Layer 2 of a small transformer language model trained on English Wikipedia (10 layers, counted from 0, width 96).
A neuron's activation on a vector x is ReLU(gate . x + bias) times (in . x + bias), where the dot is the dot product.

Input weights of the MLP neurons that the questions are about. A number n stands for n times 0.0069.
n8 gate (bias -0.021): 44 -22 -11 31 -13 54 -10 -21 -9 -2 -1 -50 -25 22 -37 7 -12 22 -24 3 -6 -8 -15 -23 3 -12 32 -9 -15 1 13 6 10 55 3 6 -52 -23 -1 14 13 18 -26 30 -22 -4 -15 -14 -6 41 8 10 -15 -9 -41 -24 10 -11 9 -5 -52 -33 -9 -8 -37 -33 -24 -6 -20 -13 -42 -2 10 -12 25 9 18 -45 -57 19 -15 0 13 -19 -5 -49 6 -34 -8 -41 3 -1 -39 22 -24 -5
n40 gate (bias -0.123): 24 45 10 46 -6 2 20 22 -27 -38 34 -21 31 -11 21 -12 -11 10 -6 -24 -12 -11 20 5 43 35 -33 4 4 15 -4 15 -9 21 55 -30 -20 -2 12 10 15 -2 -53 -29 -18 -58 -12 12 -24 -39 -32 34 31 -6 -18 42 -13 -11 -4 -21 31 -16 -20 -11 0 -19 -14 1 -2 -70 28 3 -25 -16 60 -67 55 47 -19 -79 18 41 22 84 -33 9 35 29 4 13 -13 13 -21 10 3 37
n61 gate (bias -0.090): 8 45 47 32 55 24 -18 3 7 4 23 1 10 8 -16 16 -29 12 -42 5 24 26 11 44 19 40 13 56 43 -14 5 6 20 12 49 13 -45 -14 -24 -6 1 30 -10 49 -19 19 -4 -18 2 2 -33 44 -20 -6 -15 36 11 -19 -17 5 19 11 -35 -18 9 -18 -43 -45 15 -20 -10 10 30 -29 -13 0 -38 -34 -18 30 27 18 12 -15 -2 -30 37 -3 -1 -8 45 28 -20 -33 41 9
n63 gate (bias -0.070): 23 29 -21 -21 3 -35 6 29 -6 -20 31 16 25 -25 -15 13 3 1 31 -70 -22 28 -16 -20 78 41 -41 48 13 -44 -39 16 -30 34 20 -7 15 -30 -30 39 53 -33 -1 -28 15 -15 21 -10 -46 22 15 31 -7 34 -38 36 -54 -20 -29 -24 26 1 -18 -5 16 17 33 20 -30 22 43 19 14 10 -23 15 7 -9 -22 -39 -24 -11 -26 -47 -48 -20 51 -14 70 -12 28 6 10 -15 49 39
n65 gate (bias -0.155): 6 0 -21 44 -55 -16 -2 -42 17 -22 -4 -43 -26 -28 8 9 -3 13 29 21 23 -44 10 -9 14 -42 -38 -55 18 -21 26 8 23 16 38 2 11 28 -7 -48 48 -34 -57 -3 -15 21 -4 3 10 13 -38 -4 -39 44 15 3 23 -4 -44 36 -3 21 -24 47 54 -20 -23 43 9 -5 38 -8 -21 86 -15 -42 1 13 -4 8 28 -7 -30 24 -40 34 4 -27 9 4 15 21 -17 -33 0 57
n82 gate (bias -0.030): 3 -47 24 1 22 33 9 -50 -5 -3 7 -10 -43 -11 -41 -44 -52 22 0 0 42 -34 4 -9 -31 -8 31 10 7 14 55 1 26 -54 11 48 -11 0 -30 -42 32 43 9 -10 -8 -18 13 78 5 -24 -17 27 55 -11 18 66 3 13 35 -33 9 28 -14 38 4 -17 -18 -4 -32 -8 -5 -49 12 40 5 10 13 14 -22 6 25 3 -31 -4 -15 5 -16 11 14 -64 -21 4 4 -29 -14 -48
n112 gate (bias -0.135): -19 -18 -52 2 13 -27 -41 -12 58 -24 -3 -30 -24 6 -40 47 17 -6 75 -29 -28 -53 4 54 23 -1 -91 -7 -17 -53 23 7 35 15 -12 -53 11 23 -18 -8 3 -9 31 75 -5 -22 -6 4 1 -9 14 31 -64 7 -38 48 7 4 -16 -11 -10 42 17 -8 -23 -2 5 -30 53 -9 -49 -19 13 21 -41 33 -29 23 -4 12 30 14 43 -23 56 -65 12 12 -1 -1 -9 -1 34 6 -45 51
n117 gate (bias 0.028): -47 29 -17 -55 -6 -2 5 -41 63 -22 4 5 -26 -3 -17 -11 -51 -16 30 -88 25 10 3 16 -21 -23 -1 51 -48 -44 42 22 7 27 34 -38 3 -29 -25 -15 14 -10 -1 5 -26 14 -26 13 3 26 21 33 9 -10 1 13 21 -8 -65 -47 31 13 -21 11 -22 -56 23 -84 -38 -29 27 60 -23 43 -32 23 -9 13 7 -14 -7 3 4 2 -13 0 37 5 -18 -47 -15 -2 -6 32 -6 -4
n148 gate (bias -0.076): 6 -2 -34 -57 -11 -16 -90 -9 52 28 31 48 8 12 -2 47 10 -22 25 5 -20 -16 -15 -20 2 32 19 42 42 -10 34 -24 27 -6 -15 -23 41 30 -5 10 31 -22 -26 -25 -5 -29 -13 64 22 17 -19 -11 45 23 -33 28 -13 65 -9 37 45 -24 -17 -17 -74 1 -33 -30 -21 25 -34 44 20 -27 43 0 -2 24 -51 -5 28 42 13 0 44 15 -4 7 18 21 4 26 6 -7 34 20
n180 gate (bias -0.060): 18 27 4 40 -22 22 -14 -23 -51 -9 -10 -26 91 47 -11 -15 -5 -60 -47 8 27 0 4 1 35 31 15 -38 -13 21 60 -7 -19 -12 6 63 4 42 12 -17 47 -3 4 16 22 1 -5 29 -2 -48 -52 29 -2 -60 14 -14 21 -6 -52 1 17 -23 7 8 32 -33 22 -17 -33 32 6 -17 25 29 50 -31 -18 55 25 28 -48 26 -13 -5 -9 -4 20 51 37 8 31 -52 -33 -30 -21 37
n213 gate (bias -0.116): 5 15 -63 -2 -15 49 -25 18 -12 -2 9 -5 12 -19 15 2 -42 28 -66 -17 -65 24 9 48 -27 7 23 24 -18 -8 9 -13 14 -2 12 -31 -23 -1 -19 39 20 22 4 31 7 -9 -25 -22 -34 21 -6 -8 19 -34 -51 -41 21 -2 -28 30 -47 -65 -43 -36 0 20 -14 -18 -10 -46 28 -20 14 -17 -34 7 2 -1 -53 -20 6 25 7 -26 -15 -12 -11 15 -5 -17 13 -19 -15 -51 -29 10
n218 gate (bias -0.065): 38 -28 19 25 36 -5 -42 42 -51 18 8 44 25 -47 27 35 -35 13 -5 -11 -28 -7 -26 -18 -34 61 7 46 -30 4 -13 54 5 -17 -2 -48 43 -6 2 12 18 23 21 60 15 -29 -1 23 20 71 54 5 39 34 10 6 -47 -15 23 -17 43 -27 -18 -28 0 25 1 -1 -57 -20 -17 15 -43 -38 -44 7 60 25 -14 37 17 37 -28 -1 9 56 -19 -31 6 33 18 34 12 32 10 -16
n8 in (bias 0.027): 7 -47 4 26 -25 32 -8 -23 -21 -14 -10 -5 8 12 26 8 -35 -4 -33 46 -23 12 -9 12 -21 27 -23 -2 -6 -45 29 -15 24 27 -12 10 -10 -27 -14 -1 29 4 -41 11 -10 14 2 -26 -25 19 -55 32 1 4 -27 -21 -30 -30 28 -23 -16 8 -34 11 -10 -35 -48 -18 -20 -3 -38 -27 6 -4 -11 14 -1 -40 -23 41 1 -15 9 -12 -20 -27 -31 -1 -17 20 -4 -12 1 38 -9 -33
n40 in (bias 0.005): -5 59 1 47 62 25 32 0 54 -21 -19 8 -28 -5 8 10 16 34 17 12 -2 0 13 -13 -7 -9 28 59 -30 23 -3 2 -22 -24 16 -11 -19 -75 -18 83 -77 10 -35 -59 27 38 -37 46 27 3 24 15 12 15 40 5 5 -19 3 30 31 -15 -56 13 -7 3 -10 14 43 -74 6 -34 -62 -46 74 -56 -10 18 7 2 -14 52 -20 -4 13 -55 27 -12 -24 25 31 -3 14 22 -2 -2
n61 in (bias -0.010): 45 -31 55 68 28 16 -38 -28 48 -16 10 17 2 24 15 -26 18 -2 15 23 -15 -22 -35 -1 14 21 8 -26 -22 13 -17 6 19 -45 -2 -29 -42 -17 -29 -11 -13 22 -1 3 44 -20 34 -36 -15 27 -24 63 -26 -12 -6 35 31 26 -2 39 -17 32 -9 -1 7 52 -45 -24 -3 4 -3 12 24 -2 23 31 -27 12 -22 2 9 23 27 -16 17 14 -30 22 10 -24 -44 12 6 37 -16 4
n63 in (bias -0.042): -43 20 -9 -51 18 -21 -2 -20 31 1 30 52 2 50 36 30 21 -9 -29 -38 -30 -16 5 13 32 -11 56 26 28 9 -41 -17 -33 0 -68 -37 14 -24 28 15 -6 -14 -17 8 -21 -72 -12 -7 -72 58 7 46 -7 -8 -48 36 39 -15 15 9 32 -33 9 -75 -51 -36 -1 -29 12 -28 70 -16 1 -30 -2 -4 21 22 13 28 18 22 0 -27 24 61 -28 -74 -15 -37 2 15 20 0 -28 21
n65 in (bias -0.000): -4 29 19 8 -22 6 -30 0 50 65 6 19 -16 -14 -31 -8 -54 -10 39 -15 25 75 65 7 32 -10 -17 -17 -18 -6 3 48 -27 35 -4 -21 4 -13 -24 32 -25 60 13 19 -5 -11 -39 -38 11 21 11 31 10 -30 12 -31 -28 20 -22 -4 15 29 -4 -52 20 35 -8 33 -11 9 37 5 -1 -36 33 -21 -58 32 -21 13 72 78 47 -13 -51 -10 30 9 7 32 -33 18 -28 67 31 9
n82 in (bias -0.002): -35 2 25 -23 -5 5 -23 4 -27 -25 25 -7 10 19 -45 -36 -20 -34 5 15 -19 3 -10 66 -12 -28 21 -9 -57 31 -17 -38 1 -12 1 -29 -25 -40 34 -29 16 -3 27 29 -13 -19 31 -41 -21 -34 -58 10 -28 15 33 22 -28 -90 -22 -13 2 2 28 -24 -9 -48 12 -34 8 -5 -1 -35 -53 -19 30 -6 -51 -69 -33 -3 -18 -12 -12 -6 -31 -16 20 10 -9 -28 7 -19 56 36 -60 -27
n112 in (bias -0.013): 10 -40 33 12 14 49 -29 50 40 2 -4 14 -39 -57 -26 27 -9 -49 0 39 9 42 -24 -2 54 -50 -35 -50 7 -65 4 7 -16 34 -21 -1 -47 39 -4 -21 -11 41 19 -9 -39 43 3 22 -8 -62 -43 30 -64 -28 -7 7 -9 13 32 19 10 56 31 -75 47 -40 -95 -14 30 -26 -16 28 -29 -15 25 -28 -25 -13 13 9 4 -9 42 85 -4 -11 19 40 -12 -20 -11 20 25 28 -36 -50
n117 in (bias -0.001): -55 33 -32 -1 -19 -6 -16 -4 7 35 45 -20 -54 -15 -13 2 -7 30 -28 -49 -33 -57 17 -32 12 7 -4 -9 -9 50 45 -32 -3 -9 3 8 -3 22 -13 3 -3 -3 -47 -20 27 2 -44 -11 60 -22 38 10 43 -7 -31 -17 -20 35 27 -17 -36 -19 12 55 -56 13 -6 -11 -36 -47 69 22 45 -42 27 -29 16 -24 -32 -41 32 33 9 13 -64 4 46 -41 7 -8 -3 2 16 3 15 37
n148 in (bias -0.057): -27 22 -34 -14 -41 17 -21 -8 74 28 51 25 -1 33 -2 -30 7 3 13 -57 -49 60 15 -2 -31 60 39 56 6 -62 20 -20 0 20 5 8 -9 31 -7 7 2 2 10 -36 -15 -7 -6 -29 17 7 -11 -58 -50 0 -25 -24 -1 46 -56 33 46 35 50 32 12 -2 -21 -60 2 78 12 7 -16 31 1 6 17 0 -1 -25 12 -6 -28 -2 1 16 9 17 70 -42 18 -41 -27 28 -17 4
n180 in (bias 0.026): -34 -19 85 15 11 34 -15 -1 1 -23 26 47 3 8 -26 82 -15 21 -10 47 20 41 14 49 -10 -3 -15 -5 -24 29 67 -44 8 -45 13 29 32 46 45 10 5 29 -36 20 -3 -51 -25 3 31 -5 -33 42 -43 -58 -43 53 -7 -3 -12 6 53 -13 27 5 11 -80 -10 -26 -24 17 29 82 0 1 41 -24 53 0 62 -28 -15 -33 46 5 -10 -4 29 -22 -59 -29 16 26 -6 -5 -41 21
n213 in (bias 0.021): 20 -25 -55 -14 28 53 -36 -18 -36 -53 3 37 -19 -66 42 30 -24 12 -91 13 -18 40 35 -10 -45 -28 -23 32 -2 -27 10 -56 26 2 -43 17 6 29 -44 62 8 15 -10 41 26 -80 22 10 -14 -11 23 -19 2 8 -57 -49 5 7 -20 7 -86 -63 3 -53 30 38 -28 -41 -58 -28 -13 8 25 -25 -39 25 -4 -27 -33 -15 -23 6 15 5 -30 26 -22 -1 -45 -8 -27 22 -20 -26 -42 3
n218 in (bias 0.003): 28 12 -32 17 -19 -14 25 75 17 39 -7 15 8 -26 10 17 25 -4 -45 20 -41 21 -66 37 16 29 22 -71 24 -44 20 43 -19 8 28 24 3 -27 17 48 -22 38 -6 6 8 -66 37 -29 -17 -21 -5 15 -28 14 -53 -3 38 18 43 -13 43 26 63 18 -38 -11 20 8 14 38 9 21 23 34 5 -31 29 -10 11 -61 -38 -35 -18 22 -27 0 37 35 22 1 -10 29 8 38 7 46

Each question shows a token from some text and the vector x that enters the MLP there. A number n stands for n times 0.026.

" by": 22 -15 39 34 1 -9 -16 -25 24 -20 7 -36 -4 61 0 -23 25 -8 -12 14 -13 39 -36 -3 16 16 3 25 4 -14 -27 4 38 34 4 -40 35 -13 6 35 20 13 -34 -18 -26 -27 -36 -20 -12 26 -2 71 -14 62 -36 -12 -5 -15 -20 -33 4 -4 15 -16 -20 -1 -17 8 -23 -13 16 1 3 -20 16 35 -12 -5 -18 -24 21 9 17 -4 -33 -7 18 -38 1 -27 26 -4 -37 13 -10 -2
The two highest activations, in order: n63, n8

" com": 16 13 0 36 10 -13 -4 -15 9 -30 1 1 16 42 2 42 -19 -22 15 43 -57 30 2 -15 -12 9 26 3 -17 -3 13 -26 22 9 30 15 1 6 7 7 29 -5 -33 -15 -23 5 -29 -23 12 -26 -43 59 -37 24 -22 13 8 11 -12 -3 -31 -31 -29 -5 -4 22 -35 -12 3 64 2 43 -15 -19 17 -13 0 -37 9 24 -40 29 5 17 -7 -50 -15 -21 22 -34 -1 -25 -51 -2 -3 19
Which neuron lights up most? n180

" a": 38 24 -3 6 13 -8 -28 -31 34 -7 -11 -34 -31 30 33 18 17 18 -8 -10 14 42 -6 -17 8 -8 -7 -2 -23 3 17 -26 52 11 6 -26 7 3 -10 21 3 11 -18 15 -33 -1 -15 -41 28 18 -17 60 -4 38 -2 -34 -16 14 -26 -1 -1 29 -29 39 -18 7 -38 -30 -40 -19 12 50 15 -5 -4 20 -4 -21 -2 8 27 20 -15 -6 -63 -16 -17 -39 2 -53 16 6 -11 39 -11 -17
Which neuron fires most, and how strongly? n117, at about 10

"od": 1 -5 35 23 -5 -11 3 -55 -13 -10 -21 -30 -21 22 23 -5 5 31 -12 59 -35 17 -42 -6 -13 10 -10 28 -7 31 31 -19 3 45 31 9 -5 -18 -30 33 -21 0 -7 8 -21 -38 -10 -36 -7 8 -16 31 9 30 0 17 -24 7 -8 4 6 -18 -6 -18 -11 49 -32 -12 -20 12 27 11 22 26 -3 3 -3 -23 -4 40 -67 -6 28 -27 10 -28 17 7 -38 -8 -5 -3 -44 38 -20 24
Which neuron lights up most? n8

"\"": 13 -42 -15 21 24 -4 -5 -62 -30 7 11 -27 -38 12 -24 -15 -8 3 -16 39 -4 11 -36 23 -6 16 45 5 -60 23 15 -14 7 19 -15 15 2 13 7 -5 14 44 -2 15 13 -21 -13 2 -22 42 -41 68 47 60 -5 20 8 -3 -1 -9 17 10 -8 13 -12 1 -4 -24 -12 9 8 -4 -8 9 14 21 -35 -19 -17 -14 -46 -5 2 15 -20 -45 -31 -25 14 -40 -4 -1 -2 46 -3 -22
Which neuron lights up most? n82

"l": 11 26 20 40 -6 9 -4 -13 -6 16 -31 -13 -24 24 33 1 28 0 0 46 -22 12 -8 -14 -15 19 -14 47 21 -3 -28 11 1 28 14 -10 16 -3 3 25 3 3 -13 25 -51 -4 6 -28 1 30 -30 9 -10 7 -62 -24 -40 44 -5 -19 -17 -11 23 -25 11 57 -22 -6 -28 9 -8 23 34 -23 -16 8 20 -18 -9 9 -3 -10 2 30 -15 -44 1 1 -72 -26 5 -16 -28 53 -21 6
Which neuron fires most, and how strongly? n8, at about 8.3

" him": 10 -11 -12 35 -5 0 -45 -35 22 -45 15 -4 -8 44 28 -8 -6 -43 3 15 -35 46 -39 -4 -13 15 16 2 16 -48 -3 -22 48 -5 -22 -32 12 7 9 16 33 8 -22 -2 -27 0 -27 -3 7 6 -28 25 -25 47 -18 -20 -17 1 19 -2 31 29 35 15 -10 27 -22 4 4 -4 -4 33 7 -8 31 16 5 -29 -28 12 -14 24 14 18 7 -45 -17 -34 24 -39 0 -30 -16 42 -10 -22
Which neuron lights up most? n148

" was": 9 -13 -21 35 25 -31 -46 -38 37 14 -21 -20 -20 18 -3 -28 24 11 16 15 5 46 5 12 -13 10 -12 -21 -3 18 -8 -5 11 37 -2 -27 4 27 -29 32 33 47 -23 30 -24 -14 -29 -25 13 20 -18 49 -9 39 -8 -7 -23 14 -9 16 -3 11 -23 -13 -2 32 -39 1 -41 -41 1 -11 0 10 27 -17 2 -23 -6 -10 -12 23 1 29 -40 -26 -22 -21 1 -47 12 4 -26 32 -3 32
Which neuron lights up most? n65

"und": -5 -6 23 42 -11 8 31 -40 14 -12 5 -14 13 40 7 29 15 7 -12 48 -38 19 -36 -42 -30 -5 19 25 7 -19 8 -15 -2 50 28 8 6 -13 -32 22 28 24 2 15 -41 2 39 -30 -7 14 -34 26 -7 24 -20 -2 7 16 17 -21 3 13 2 -41 -9 64 -12 10 -21 4 -4 -2 -10 -10 -10 -22 -20 -17 -14 -2 -50 2 12 -31 -28 -27 21 -12 -32 -39 14 11 -37 13 3 -16
The two highest activations, in order: n8, n61

"R": 13 18 7 54 17 -11 17 -34 14 36 -21 -32 -22 40 -12 12 30 -20 -13 28 -52 24 -26 2 -14 26 18 23 3 -25 -18 12 4 7 -11 19 -18 -1 -29 16 13 10 -20 37 -22 -27 -12 -44 -4 -1 -29 14 -4 27 -18 -19 -10 31 -2 19 14 -6 -37 -17 44 47 -26 -17 -22 14 0 49 -2 2 -13 4 8 -44 -3 -27 -13 18 6 19 -4 -32 2 8 -32 -30 29 25 -38 -7 -34 -22
Which neuron lights up most? n61

" and": 49 -15 26 24 -27 -19 -13 12 19 9 12 -29 -6 32 20 -21 22 2 17 19 -12 38 -5 3 -20 30 -17 16 -1 -2 -4 -4 29 54 -9 -4 36 4 22 45 0 32 -34 21 -34 -7 -36 0 -20 33 -7 26 -2 36 -44 -31 -39 -36 -12 -36 -6 14 11 31 -36 3 -34 -5 0 -11 7 3 6 -22 25 20 -8 6 -16 -32 -11 10 -31 14 -32 -36 -23 -30 -23 -33 -22 9 -10 61 -25 -9
Which neuron lights up most? n8

" m": 45 5 0 14 -33 -9 -13 -14 2 4 -47 -32 -28 13 11 -17 -1 0 -11 44 51 16 8 -9 -27 -13 14 2 -15 31 -1 -17 34 20 29 -16 36 -23 1 18 -57 -16 -9 37 4 -36 -3 -26 24 16 -19 48 -14 29 -12 8 -23 34 18 -8 -47 -23 -29 38 -15 3 -23 10 -21 7 -6 31 50 14 7 11 -2 -27 -18 -1 -28 35 -19 0 12 -25 -27 -5 -7 -8 40 -14 -31 58 -21 -36
Which neuron lights up most? n8

" John": 12 2 25 50 4 -20 0 -17 -1 -11 22 4 3 34 6 12 12 -39 0 33 -19 52 -46 9 -76 37 27 34 28 -5 -1 7 -11 14 -20 -6 -4 -6 -20 26 11 30 -15 11 -12 -33 -35 -14 -30 9 -64 31 6 20 9 -29 -35 -22 -1 10 -7 -9 22 17 21 28 -21 -31 -32 4 27 17 25 -29 -12 15 -23 -49 -21 -17 -21 32 22 -14 5 -46 21 0 -6 -23 -8 -6 -20 5 7 6
The two highest activations, in order: n61, n8

" new": 33 -9 30 56 -10 -19 -35 -25 31 -4 15 -9 -3 21 18 43 -10 18 -1 50 -11 57 -17 -27 -44 7 18 -6 -18 -1 -12 20 11 -4 3 -31 5 4 -9 32 6 -3 -32 -1 -13 -25 -5 -17 12 -6 -60 50 2 8 18 -14 -16 13 -32 -17 5 -42 -32 -9 -14 23 -46 -37 -24 6 30 60 5 -4 11 11 -8 -31 2 32 -7 16 -19 11 -13 -30 -17 12 -1 -29 -18 9 -21 29 -4 11
Which neuron lights up most? n61

" crit": 15 -5 21 32 -36 -41 -12 5 30 -28 -25 1 -6 45 41 1 -45 -19 -18 25 -31 49 24 0 -2 48 30 -2 -19 13 3 5 1 -5 13 -6 40 6 -3 -6 6 -3 -17 35 -9 -27 2 -2 1 -17 -64 47 -49 29 -15 16 -15 -13 -6 -10 -44 -22 -13 0 -19 -5 -43 -15 15 38 5 20 -10 -3 3 1 2 -32 20 13 -65 47 24 14 17 -45 -4 -15 -8 -11 -4 -21 -31 23 3 21
Which neuron lights up most? n180